Layer 4 of a small transformer language model trained on English Wikipedia (9 layers, counted from 0, width 64).
A neuron's activation on a vector x is SiLU(gate . x) times (in . x), where the dot is the dot product.

Input weights of the MLP neurons that the questions are about. A number n stands for (n - 128) times 0.0078.
n7 gate: 166, 107, 67, 116, 104, 94, 150, 139, 84, 173, 142, 152, 137, 152, 171, 81, 114, 90, 146, 154, 71, 154, 122, 121, 162, 121, 128, 168, 118, 118, 153, 172, 133, 117, 122, 165, 157, 135, 147, 133, 159, 108, 100, 133, 177, 181, 72, 116, 68, 168, 114, 122, 116, 137, 106, 147, 147, 110, 98, 160, 131, 140, 127, 194
n10 gate: 137, 100, 101, 88, 184, 129, 139, 96, 154, 136, 93, 174, 154, 81, 92, 133, 116, 103, 144, 96, 153, 69, 105, 121, 83, 144, 100, 107, 119, 113, 171, 108, 183, 109, 134, 98, 139, 103, 139, 130, 147, 161, 98, 137, 130, 149, 123, 148, 141, 141, 93, 132, 143, 149, 131, 106, 154, 133, 94, 109, 119, 158, 90, 183
n16 gate: 113, 102, 154, 126, 51, 133, 173, 138, 154, 164, 140, 115, 174, 150, 91, 125, 123, 154, 132, 136, 140, 151, 109, 134, 119, 150, 191, 158, 100, 192, 123, 116, 116, 82, 122, 187, 105, 153, 122, 134, 175, 87, 89, 112, 176, 146, 107, 133, 114, 82, 121, 126, 120, 105, 141, 140, 107, 132, 111, 104, 88, 132, 154, 127
n25 gate: 162, 133, 92, 135, 90, 183, 65, 103, 140, 134, 134, 149, 147, 147, 164, 164, 133, 104, 123, 85, 82, 118, 97, 109, 139, 210, 121, 132, 71, 116, 75, 148, 113, 109, 146, 175, 164, 120, 152, 101, 147, 62, 125, 111, 121, 128, 85, 126, 138, 85, 111, 112, 110, 114, 126, 104, 120, 136, 135, 180, 136, 104, 110, 128
n29 gate: 117, 46, 117, 106, 103, 140, 149, 140, 135, 132, 126, 109, 150, 127, 171, 134, 116, 141, 143, 152, 124, 108, 142, 114, 98, 94, 155, 160, 82, 184, 112, 161, 120, 184, 147, 137, 172, 106, 92, 112, 125, 83, 117, 122, 153, 196, 134, 94, 145, 120, 123, 114, 100, 161, 127, 96, 73, 135, 79, 117, 120, 143, 102, 106
n36 gate: 137, 61, 90, 102, 88, 134, 154, 71, 149, 189, 91, 127, 89, 107, 121, 154, 178, 108, 150, 66, 154, 135, 78, 163, 93, 173, 99, 103, 134, 150, 169, 113, 108, 156, 110, 115, 125, 134, 96, 94, 109, 141, 136, 171, 122, 159, 142, 133, 92, 103, 177, 82, 91, 98, 97, 129, 135, 97, 165, 112, 120, 75, 119, 110
n52 gate: 150, 83, 112, 99, 106, 138, 148, 135, 98, 136, 86, 114, 120, 136, 50, 109, 162, 112, 108, 186, 113, 109, 131, 102, 116, 109, 149, 88, 139, 121, 139, 174, 162, 188, 106, 132, 146, 147, 95, 118, 134, 108, 111, 75, 116, 95, 143, 109, 110, 112, 156, 129, 114, 145, 127, 151, 124, 135, 110, 141, 130, 155, 121, 87
n64 gate: 150, 135, 143, 74, 119, 118, 96, 62, 137, 122, 145, 160, 112, 116, 142, 104, 147, 74, 94, 92, 156, 142, 118, 170, 143, 87, 148, 174, 134, 72, 150, 136, 118, 113, 141, 78, 149, 168, 109, 152, 152, 136, 167, 136, 129, 105, 76, 162, 176, 121, 122, 140, 152, 172, 123, 154, 115, 154, 137, 102, 112, 152, 137, 111
n77 gate: 111, 105, 113, 98, 102, 126, 130, 112, 124, 159, 139, 166, 102, 134, 163, 37, 142, 143, 108, 169, 114, 89, 97, 80, 157, 121, 180, 164, 110, 158, 154, 117, 112, 161, 118, 127, 145, 120, 95, 114, 110, 123, 118, 114, 103, 169, 99, 144, 90, 105, 160, 143, 96, 120, 68, 150, 111, 167, 153, 153, 103, 109, 132, 113
n92 gate: 135, 93, 141, 145, 136, 90, 124, 66, 127, 145, 101, 105, 148, 143, 108, 148, 116, 105, 99, 96, 119, 173, 147, 154, 119, 141, 138, 137, 70, 188, 104, 144, 151, 87, 101, 112, 156, 164, 97, 249, 133, 152, 112, 144, 129, 131, 133, 129, 127, 127, 135, 151, 93, 104, 93, 142, 147, 126, 122, 123, 123, 94, 115, 144
n126 gate: 197, 121, 162, 169, 117, 139, 95, 114, 107, 121, 77, 135, 145, 67, 127, 87, 129, 120, 162, 115, 153, 102, 127, 139, 146, 139, 101, 165, 167, 122, 117, 132, 147, 102, 142, 109, 149, 142, 56, 130, 83, 162, 97, 106, 138, 118, 155, 140, 149, 91, 153, 116, 134, 187, 148, 140, 155, 101, 129, 110, 85, 102, 99, 142
n7 in: 168, 135, 154, 108, 179, 123, 130, 135, 126, 119, 94, 98, 144, 141, 136, 89, 89, 98, 146, 90, 134, 93, 123, 125, 118, 86, 129, 143, 166, 76, 133, 117, 147, 129, 123, 145, 139, 104, 102, 162, 121, 117, 113, 118, 77, 85, 92, 124, 108, 116, 152, 128, 99, 184, 119, 117, 115, 112, 114, 115, 125, 122, 98, 122
n10 in: 147, 155, 136, 112, 132, 130, 156, 152, 157, 155, 107, 129, 153, 114, 105, 119, 120, 169, 106, 106, 133, 89, 121, 111, 190, 113, 93, 128, 125, 121, 169, 156, 186, 158, 125, 126, 115, 112, 129, 166, 146, 119, 127, 168, 155, 163, 144, 127, 82, 147, 118, 111, 96, 131, 152, 143, 148, 170, 96, 136, 137, 169, 148, 126
n16 in: 115, 109, 89, 109, 112, 105, 177, 127, 134, 132, 154, 119, 187, 99, 111, 125, 114, 122, 137, 165, 198, 147, 80, 109, 90, 148, 169, 119, 99, 114, 126, 106, 126, 161, 107, 111, 133, 161, 144, 131, 120, 100, 160, 86, 185, 141, 100, 114, 122, 112, 100, 167, 139, 137, 132, 177, 118, 108, 178, 69, 107, 176, 155, 124
n25 in: 153, 172, 157, 103, 132, 114, 105, 141, 111, 150, 131, 92, 125, 161, 154, 69, 125, 84, 143, 140, 129, 133, 148, 89, 124, 119, 127, 171, 123, 123, 128, 153, 128, 152, 121, 122, 145, 141, 108, 137, 121, 137, 107, 139, 137, 139, 111, 123, 96, 154, 112, 189, 123, 159, 71, 119, 131, 193, 147, 137, 192, 126, 137, 99
n29 in: 164, 100, 124, 133, 135, 133, 135, 141, 120, 106, 129, 73, 146, 162, 136, 141, 124, 107, 182, 158, 123, 90, 138, 130, 96, 86, 115, 141, 100, 168, 125, 133, 166, 189, 118, 149, 144, 149, 112, 87, 112, 99, 155, 84, 90, 125, 99, 128, 89, 119, 155, 51, 156, 157, 140, 89, 120, 103, 134, 159, 120, 166, 113, 104
n36 in: 134, 105, 155, 105, 137, 90, 149, 83, 128, 106, 79, 117, 107, 136, 128, 127, 149, 144, 116, 111, 143, 91, 108, 168, 126, 152, 119, 95, 158, 124, 144, 186, 144, 168, 128, 137, 147, 93, 150, 122, 114, 151, 89, 96, 131, 115, 137, 125, 147, 93, 154, 168, 141, 61, 121, 113, 119, 123, 142, 138, 87, 167, 68, 169
n52 in: 120, 121, 122, 128, 168, 97, 105, 139, 133, 164, 165, 140, 88, 162, 149, 120, 144, 87, 95, 98, 155, 156, 117, 114, 167, 184, 130, 176, 148, 112, 89, 172, 107, 81, 129, 143, 130, 125, 156, 148, 129, 137, 177, 141, 139, 130, 148, 147, 167, 133, 152, 130, 184, 128, 115, 160, 84, 109, 107, 125, 114, 100, 96, 114
n64 in: 159, 180, 154, 130, 125, 151, 147, 102, 130, 143, 104, 90, 148, 95, 148, 152, 146, 84, 156, 130, 118, 155, 107, 144, 121, 118, 140, 122, 144, 107, 106, 130, 106, 137, 170, 122, 86, 169, 116, 156, 124, 121, 136, 125, 140, 101, 146, 125, 122, 150, 124, 118, 154, 93, 137, 171, 98, 164, 64, 133, 105, 89, 71, 155
n77 in: 134, 149, 183, 123, 114, 120, 104, 169, 101, 147, 118, 142, 118, 114, 139, 104, 101, 92, 144, 89, 116, 151, 122, 103, 132, 116, 199, 119, 125, 103, 106, 149, 109, 111, 109, 140, 128, 106, 129, 170, 116, 143, 143, 122, 146, 114, 115, 170, 129, 121, 119, 98, 92, 99, 61, 105, 105, 150, 113, 128, 118, 201, 143, 186
n92 in: 136, 93, 133, 135, 133, 112, 153, 133, 147, 162, 150, 84, 86, 149, 142, 131, 168, 141, 150, 124, 141, 103, 150, 125, 166, 115, 123, 178, 94, 187, 143, 157, 182, 106, 126, 115, 119, 143, 107, 127, 141, 106, 127, 88, 166, 124, 123, 116, 83, 127, 107, 105, 127, 107, 116, 134, 167, 110, 140, 158, 86, 182, 108, 69
n126 in: 122, 116, 118, 144, 151, 135, 134, 145, 123, 83, 187, 124, 100, 123, 172, 133, 115, 96, 104, 145, 98, 125, 146, 92, 161, 116, 138, 134, 151, 136, 111, 111, 128, 181, 161, 98, 127, 116, 166, 89, 106, 113, 96, 111, 113, 139, 109, 107, 124, 130, 100, 126, 158, 144, 130, 106, 196, 99, 56, 117, 99, 101, 185, 143

Each question shows a token from some text and the vector x that enters the MLP there. A number n stands for (n - 128) times 0.021.

" into": 53, 56, 110, 137, 117, 153, 152, 183, 137, 110, 118, 139, 124, 135, 129, 107, 142, 113, 111, 120, 118, 105, 126, 135, 124, 126, 133, 146, 128, 117, 132, 125, 132, 125, 137, 124, 52, 119, 101, 139, 121, 133, 121, 150, 130, 145, 128, 138, 133, 151, 135, 130, 130, 149, 162, 116, 136, 98, 123, 119, 123, 144, 152, 145
The three highest activations, in order: n25, n64, n10

"ang": 97, 192, 153, 169, 114, 118, 95, 112, 108, 105, 137, 142, 136, 113, 147, 134, 148, 127, 132, 100, 151, 144, 158, 166, 129, 139, 138, 170, 164, 176, 112, 121, 106, 126, 123, 144, 72, 149, 109, 163, 129, 139, 103, 115, 142, 118, 183, 124, 164, 143, 122, 173, 134, 127, 140, 133, 132, 138, 157, 116, 169, 96, 120, 102
Which neuron fires most, and how strongly? n29, at about 0.65

"'": 115, 150, 151, 156, 128, 145, 136, 126, 118, 146, 158, 97, 135, 143, 169, 119, 168, 172, 142, 111, 141, 121, 161, 43, 126, 147, 231, 91, 150, 79, 127, 137, 134, 160, 164, 100, 128, 140, 107, 109, 139, 153, 160, 98, 97, 112, 146, 137, 112, 118, 134, 116, 113, 125, 135, 88, 119, 135, 123, 104, 148, 149, 130, 98
Which neuron fires most, and how strongly? n77, at about 1.1

"0": 101, 110, 140, 137, 113, 130, 118, 225, 104, 151, 101, 179, 128, 129, 120, 109, 105, 111, 100, 124, 137, 121, 124, 146, 97, 140, 132, 146, 153, 143, 100, 121, 71, 126, 119, 130, 120, 109, 137, 91, 152, 103, 151, 100, 125, 138, 154, 137, 136, 143, 152, 99, 110, 94, 120, 170, 131, 119, 115, 157, 157, 154, 108, 114
Which two neurons fire most, strongest first? n77, n52

"C": 110, 127, 104, 134, 91, 132, 158, 150, 85, 136, 108, 168, 108, 143, 156, 146, 58, 155, 148, 145, 149, 108, 100, 142, 136, 104, 113, 140, 125, 132, 104, 127, 136, 113, 109, 116, 101, 129, 115, 96, 173, 143, 157, 123, 83, 129, 140, 150, 114, 160, 140, 107, 140, 71, 193, 122, 142, 165, 141, 157, 162, 166, 121, 117
The neuron with the highest activation: n126

" with": 46, 67, 124, 146, 120, 134, 159, 169, 135, 96, 114, 147, 156, 132, 128, 120, 142, 123, 97, 142, 129, 125, 135, 130, 134, 129, 134, 137, 117, 106, 129, 133, 123, 116, 155, 114, 54, 132, 99, 139, 117, 133, 103, 135, 121, 121, 132, 152, 139, 149, 143, 137, 147, 150, 165, 122, 144, 103, 126, 94, 144, 129, 130, 134
The neuron with the highest activation: n25

" r": 82, 120, 109, 119, 137, 142, 135, 121, 61, 126, 147, 137, 117, 124, 128, 122, 98, 136, 113, 163, 117, 127, 105, 147, 144, 128, 100, 155, 130, 85, 142, 113, 134, 123, 136, 110, 96, 127, 100, 130, 124, 119, 101, 124, 120, 97, 109, 166, 97, 132, 133, 138, 163, 142, 120, 127, 148, 115, 121, 111, 186, 143, 109, 119
Which two neurons fire most, strongest first? n7, n36

"areer": 63, 120, 92, 133, 146, 179, 122, 164, 117, 170, 179, 138, 131, 117, 123, 126, 157, 122, 87, 149, 149, 139, 127, 72, 151, 113, 111, 153, 173, 108, 135, 135, 122, 122, 145, 120, 88, 163, 143, 123, 157, 151, 156, 156, 151, 89, 124, 112, 110, 143, 152, 116, 131, 112, 127, 113, 119, 139, 114, 110, 133, 153, 111, 123
The neuron with the highest activation: n36

" t": 100, 92, 119, 120, 177, 196, 109, 141, 67, 124, 139, 121, 107, 124, 118, 127, 105, 154, 111, 119, 134, 133, 105, 167, 120, 123, 134, 110, 114, 124, 137, 121, 131, 114, 120, 132, 100, 133, 94, 131, 120, 127, 140, 133, 130, 134, 94, 125, 131, 127, 133, 144, 155, 139, 167, 113, 146, 110, 108, 135, 150, 140, 121, 116
The neuron with the highest activation: n77

"k": 119, 150, 201, 131, 164, 157, 124, 67, 118, 138, 106, 155, 129, 149, 125, 118, 135, 110, 104, 36, 106, 132, 145, 132, 125, 124, 103, 122, 145, 89, 160, 125, 104, 149, 148, 137, 104, 118, 92, 124, 144, 124, 124, 113, 118, 98, 190, 129, 109, 182, 117, 137, 128, 162, 150, 159, 158, 145, 97, 112, 150, 119, 98, 144
Which two neurons fire most, strongest first? n64, n10

" of": 45, 80, 129, 134, 99, 138, 145, 168, 139, 116, 97, 128, 96, 141, 133, 88, 143, 107, 114, 109, 107, 89, 129, 155, 122, 135, 123, 162, 126, 140, 130, 116, 143, 118, 136, 132, 69, 148, 97, 123, 123, 141, 144, 159, 142, 144, 128, 144, 157, 178, 119, 110, 129, 150, 139, 111, 129, 94, 124, 121, 122, 145, 147, 137
The neuron with the highest activation: n25

"ra": 103, 188, 168, 111, 131, 116, 125, 100, 115, 152, 113, 170, 140, 143, 108, 157, 120, 153, 126, 132, 109, 128, 122, 148, 137, 145, 135, 128, 149, 87, 89, 81, 169, 129, 63, 147, 105, 96, 167, 122, 116, 124, 96, 152, 163, 154, 138, 123, 112, 85, 167, 121, 164, 161, 153, 69, 88, 165, 132, 110, 120, 133, 157, 113
Which two neurons fire most, strongest first? n92, n29

"u": 166, 156, 128, 112, 146, 132, 104, 148, 96, 132, 130, 91, 122, 103, 142, 119, 121, 135, 89, 152, 137, 132, 142, 93, 96, 125, 79, 140, 169, 139, 111, 155, 156, 74, 104, 100, 86, 125, 94, 68, 144, 119, 104, 162, 103, 121, 115, 136, 173, 150, 133, 127, 106, 156, 117, 111, 117, 152, 124, 170, 159, 135, 127, 109
Which two neurons fire most, strongest first? n16, n36

"ack": 91, 153, 153, 169, 94, 91, 149, 104, 114, 138, 160, 104, 141, 147, 142, 109, 104, 105, 101, 95, 152, 126, 128, 116, 129, 119, 130, 120, 145, 107, 137, 136, 111, 175, 112, 98, 63, 113, 155, 86, 130, 150, 126, 135, 110, 147, 165, 125, 148, 114, 112, 110, 130, 130, 148, 110, 112, 126, 100, 112, 148, 137, 68, 163
The neuron with the highest activation: n92

" sh": 94, 106, 160, 143, 148, 150, 119, 109, 71, 147, 134, 137, 85, 107, 115, 114, 110, 145, 76, 121, 113, 117, 118, 149, 102, 116, 117, 169, 113, 114, 165, 109, 114, 134, 137, 102, 110, 128, 66, 114, 99, 130, 135, 80, 135, 115, 110, 117, 105, 138, 160, 120, 153, 138, 155, 128, 153, 137, 101, 114, 157, 136, 133, 137
The neuron with the highest activation: n126

" H": 102, 113, 113, 146, 132, 193, 149, 116, 59, 121, 129, 142, 79, 130, 123, 123, 124, 132, 110, 130, 149, 115, 126, 136, 124, 130, 118, 139, 121, 106, 122, 124, 145, 123, 128, 105, 109, 133, 103, 122, 138, 122, 129, 131, 140, 117, 111, 150, 88, 120, 130, 134, 166, 138, 131, 126, 115, 140, 137, 101, 165, 128, 140, 116
Which neuron fires most, and how strongly? n7, at about 0.028

" after": 37, 67, 156, 144, 147, 156, 138, 171, 131, 112, 125, 121, 110, 118, 144, 128, 144, 114, 82, 116, 116, 123, 129, 114, 141, 104, 127, 127, 114, 97, 129, 135, 96, 128, 125, 126, 75, 121, 104, 129, 122, 137, 131, 90, 134, 166, 104, 124, 131, 147, 140, 122, 126, 131, 154, 129, 126, 128, 121, 97, 106, 123, 159, 139
The neuron with the highest activation: n25

"al": 98, 170, 136, 118, 133, 146, 83, 102, 128, 148, 124, 122, 110, 132, 110, 63, 123, 98, 121, 207, 139, 161, 157, 116, 154, 153, 105, 138, 112, 62, 138, 127, 144, 114, 122, 142, 73, 126, 159, 114, 161, 180, 137, 131, 145, 116, 132, 140, 171, 107, 130, 117, 116, 144, 111, 126, 125, 133, 115, 127, 145, 138, 168, 151
The three highest activations, in order: n92, n29, n36

" and": 36, 100, 131, 134, 131, 142, 164, 196, 145, 116, 104, 127, 141, 127, 138, 114, 146, 114, 113, 124, 109, 118, 125, 135, 130, 135, 131, 138, 125, 122, 128, 128, 120, 116, 122, 135, 66, 137, 120, 135, 116, 147, 140, 111, 144, 144, 128, 146, 121, 183, 121, 152, 145, 125, 149, 123, 126, 114, 130, 110, 161, 134, 112, 128
The neuron with the highest activation: n36

"ed": 78, 104, 131, 128, 111, 159, 150, 126, 159, 146, 114, 117, 92, 149, 91, 139, 139, 136, 137, 151, 147, 131, 162, 105, 123, 109, 102, 166, 149, 105, 140, 165, 133, 98, 136, 119, 72, 136, 95, 157, 152, 156, 110, 157, 124, 124, 169, 123, 150, 166, 155, 108, 95, 159, 163, 142, 151, 135, 142, 119, 155, 119, 120, 152
The neuron with the highest activation: n77

" 2003": 95, 117, 98, 171, 167, 134, 102, 192, 128, 169, 104, 99, 106, 132, 120, 146, 113, 109, 120, 156, 126, 149, 117, 103, 132, 161, 104, 147, 131, 122, 121, 137, 60, 119, 157, 113, 84, 92, 95, 118, 160, 117, 123, 120, 160, 135, 141, 109, 110, 169, 154, 99, 99, 106, 117, 119, 82, 168, 121, 125, 140, 131, 128, 107
Which neuron fires most, and how strongly? n126, at about 0.18

" D": 77, 107, 132, 129, 140, 208, 138, 119, 67, 103, 121, 121, 125, 116, 121, 135, 126, 128, 137, 128, 147, 130, 118, 147, 140, 123, 135, 131, 123, 109, 138, 135, 119, 128, 143, 115, 99, 126, 107, 101, 128, 130, 134, 141, 149, 126, 107, 152, 112, 112, 141, 138, 148, 130, 124, 126, 147, 139, 128, 111, 135, 142, 106, 123
The neuron with the highest activation: n64

".": 108, 135, 174, 188, 125, 111, 105, 180, 138, 162, 88, 135, 87, 147, 162, 135, 104, 103, 114, 140, 154, 134, 141, 160, 86, 124, 159, 160, 133, 112, 114, 93, 77, 137, 129, 124, 169, 138, 135, 119, 128, 90, 108, 142, 122, 108, 148, 173, 127, 148, 139, 131, 85, 101, 115, 175, 140, 100, 117, 135, 157, 143, 111, 117
The neuron with the highest activation: n10

" b": 91, 90, 106, 135, 151, 170, 133, 116, 60, 140, 137, 124, 100, 105, 125, 135, 113, 136, 124, 118, 131, 129, 138, 145, 114, 142, 108, 123, 113, 120, 119, 130, 134, 147, 137, 125, 82, 124, 104, 142, 125, 114, 152, 130, 136, 117, 103, 156, 112, 123, 137, 140, 162, 134, 158, 127, 127, 136, 112, 130, 157, 148, 134, 135
The neuron with the highest activation: n77

"an": 83, 143, 123, 126, 133, 120, 102, 72, 115, 135, 100, 126, 114, 190, 115, 122, 115, 142, 144, 137, 150, 112, 149, 118, 104, 135, 81, 133, 168, 145, 135, 112, 133, 113, 102, 119, 54, 126, 155, 139, 167, 141, 150, 127, 109, 117, 169, 132, 128, 152, 116, 145, 124, 149, 130, 150, 128, 153, 138, 151, 147, 154, 151, 139
Which neuron fires most, and how strongly? n126, at about 0.38

" (": 138, 101, 91, 151, 199, 133, 123, 192, 88, 102, 147, 92, 84, 132, 133, 165, 158, 147, 126, 130, 151, 114, 132, 122, 78, 129, 158, 135, 142, 110, 126, 126, 105, 142, 104, 131, 165, 156, 133, 117, 111, 112, 120, 116, 117, 134, 154, 137, 132, 176, 131, 136, 140, 126, 127, 158, 137, 127, 134, 111, 167, 116, 134, 139
The three highest activations, in order: n52, n10, n77

")": 93, 181, 104, 150, 149, 99, 89, 158, 120, 141, 130, 101, 141, 111, 135, 169, 87, 106, 125, 152, 131, 100, 171, 149, 114, 112, 159, 130, 152, 111, 99, 104, 140, 135, 111, 117, 80, 133, 155, 154, 118, 104, 122, 161, 127, 117, 141, 158, 117, 156, 167, 116, 119, 86, 147, 147, 112, 142, 136, 142, 188, 102, 175, 149
Which neuron fires most, and how strongly? n36, at about 0.49

" for": 58, 64, 133, 128, 132, 160, 144, 158, 140, 89, 106, 103, 139, 138, 125, 115, 139, 120, 118, 125, 114, 114, 129, 155, 137, 115, 125, 136, 113, 103, 141, 129, 112, 124, 161, 131, 46, 132, 104, 133, 132, 140, 117, 112, 140, 145, 122, 147, 138, 136, 125, 116, 139, 141, 159, 122, 137, 112, 127, 117, 119, 159, 140, 150
The neuron with the highest activation: n25

"oci": 102, 96, 103, 142, 118, 123, 135, 116, 109, 137, 152, 83, 114, 156, 104, 133, 112, 129, 132, 178, 144, 179, 141, 117, 112, 162, 96, 180, 142, 168, 102, 89, 126, 110, 125, 91, 108, 114, 157, 107, 173, 129, 110, 126, 103, 119, 124, 114, 155, 166, 114, 129, 125, 115, 75, 162, 96, 57, 147, 92, 188, 171, 140, 133
Which two neurons fire most, strongest first? n16, n10

"–": 157, 117, 119, 132, 186, 158, 144, 180, 117, 145, 99, 110, 44, 112, 143, 148, 135, 139, 127, 122, 146, 146, 140, 145, 114, 103, 114, 148, 160, 91, 124, 82, 116, 153, 101, 129, 152, 153, 138, 119, 98, 90, 87, 104, 132, 94, 133, 123, 132, 179, 163, 95, 144, 156, 163, 120, 156, 102, 113, 108, 167, 140, 123, 149
The neuron with the highest activation: n126

" in": 61, 63, 96, 126, 120, 181, 151, 188, 124, 94, 110, 123, 120, 124, 140, 118, 134, 101, 111, 112, 104, 110, 122, 136, 122, 114, 137, 174, 124, 119, 133, 115, 133, 138, 154, 147, 74, 140, 106, 121, 125, 129, 114, 149, 157, 148, 120, 141, 132, 130, 115, 115, 138, 142, 146, 139, 123, 112, 127, 113, 126, 160, 136, 137
The neuron with the highest activation: n29

"h": 138, 162, 137, 179, 154, 124, 152, 134, 93, 121, 98, 179, 93, 97, 123, 128, 115, 151, 94, 112, 69, 134, 176, 99, 114, 142, 129, 91, 143, 86, 124, 152, 133, 95, 107, 104, 121, 141, 102, 135, 147, 122, 194, 131, 119, 111, 108, 92, 107, 90, 145, 124, 149, 140, 131, 145, 120, 151, 99, 124, 151, 132, 165, 80
The neuron with the highest activation: n36

" cent": 99, 110, 129, 133, 171, 158, 114, 189, 85, 137, 145, 121, 114, 152, 86, 125, 117, 156, 141, 141, 129, 160, 128, 163, 176, 126, 111, 118, 123, 130, 147, 143, 160, 113, 131, 166, 89, 134, 108, 124, 104, 92, 144, 147, 128, 152, 139, 122, 135, 166, 143, 163, 154, 136, 158, 123, 139, 123, 109, 100, 118, 114, 118, 133
The three highest activations, in order: n77, n36, n25

"ort": 99, 77, 134, 109, 142, 137, 112, 156, 97, 149, 124, 120, 89, 108, 144, 122, 142, 109, 105, 145, 136, 163, 158, 105, 151, 78, 153, 144, 137, 141, 135, 156, 127, 119, 177, 140, 62, 131, 154, 94, 109, 116, 146, 136, 64, 146, 142, 103, 114, 136, 137, 104, 113, 117, 111, 117, 100, 130, 122, 152, 124, 153, 113, 103
Which neuron fires most, and how strongly? n29, at about 1.2

"ip": 118, 145, 122, 150, 138, 113, 154, 99, 109, 116, 105, 145, 115, 114, 120, 118, 129, 148, 110, 140, 175, 132, 131, 145, 152, 112, 123, 197, 145, 197, 94, 163, 145, 138, 54, 155, 74, 122, 123, 96, 126, 149, 137, 114, 137, 138, 133, 123, 167, 189, 130, 115, 114, 118, 158, 132, 157, 100, 170, 125, 137, 149, 145, 147
The three highest activations, in order: n64, n92, n25

"ham": 101, 216, 179, 177, 164, 139, 140, 126, 155, 114, 114, 110, 108, 152, 134, 97, 115, 132, 119, 64, 140, 115, 165, 76, 132, 154, 127, 141, 160, 109, 104, 112, 99, 138, 117, 156, 95, 118, 109, 118, 107, 128, 119, 120, 106, 109, 146, 149, 146, 98, 133, 127, 134, 101, 146, 115, 106, 129, 157, 119, 153, 81, 138, 104
The three highest activations, in order: n16, n92, n29

" Phil": 67, 121, 100, 128, 124, 161, 127, 92, 77, 145, 140, 80, 120, 133, 130, 115, 149, 98, 109, 164, 173, 120, 137, 135, 125, 117, 100, 147, 148, 128, 113, 147, 95, 116, 102, 106, 95, 125, 132, 111, 128, 120, 150, 115, 99, 123, 112, 143, 96, 105, 132, 127, 146, 108, 143, 105, 115, 147, 140, 112, 175, 134, 127, 130
The neuron with the highest activation: n10

"a": 86, 219, 129, 130, 118, 120, 123, 106, 123, 140, 132, 140, 99, 155, 122, 148, 132, 102, 134, 128, 98, 149, 117, 109, 146, 122, 140, 127, 102, 112, 69, 111, 115, 110, 141, 153, 66, 156, 118, 147, 144, 118, 161, 169, 119, 129, 142, 127, 130, 155, 110, 115, 178, 117, 143, 138, 152, 138, 143, 152, 171, 150, 146, 112
Which neuron fires most, and how strongly? n36, at about 0.66

"resent": 135, 114, 127, 138, 152, 128, 165, 198, 125, 127, 119, 92, 137, 101, 127, 122, 115, 127, 165, 123, 132, 135, 161, 156, 143, 170, 107, 124, 123, 120, 139, 152, 98, 88, 104, 129, 51, 115, 142, 112, 133, 94, 156, 158, 116, 125, 120, 159, 125, 118, 120, 117, 103, 115, 121, 124, 70, 128, 123, 153, 92, 151, 110, 130
The neuron with the highest activation: n126

" the": 39, 76, 148, 120, 126, 157, 133, 180, 144, 107, 126, 126, 133, 107, 130, 107, 156, 137, 134, 138, 102, 96, 122, 111, 146, 129, 144, 121, 137, 152, 129, 121, 145, 137, 134, 121, 76, 107, 112, 123, 132, 149, 127, 139, 150, 126, 99, 146, 83, 172, 121, 147, 144, 135, 123, 116, 127, 114, 124, 132, 164, 128, 126, 131
The neuron with the highest activation: n64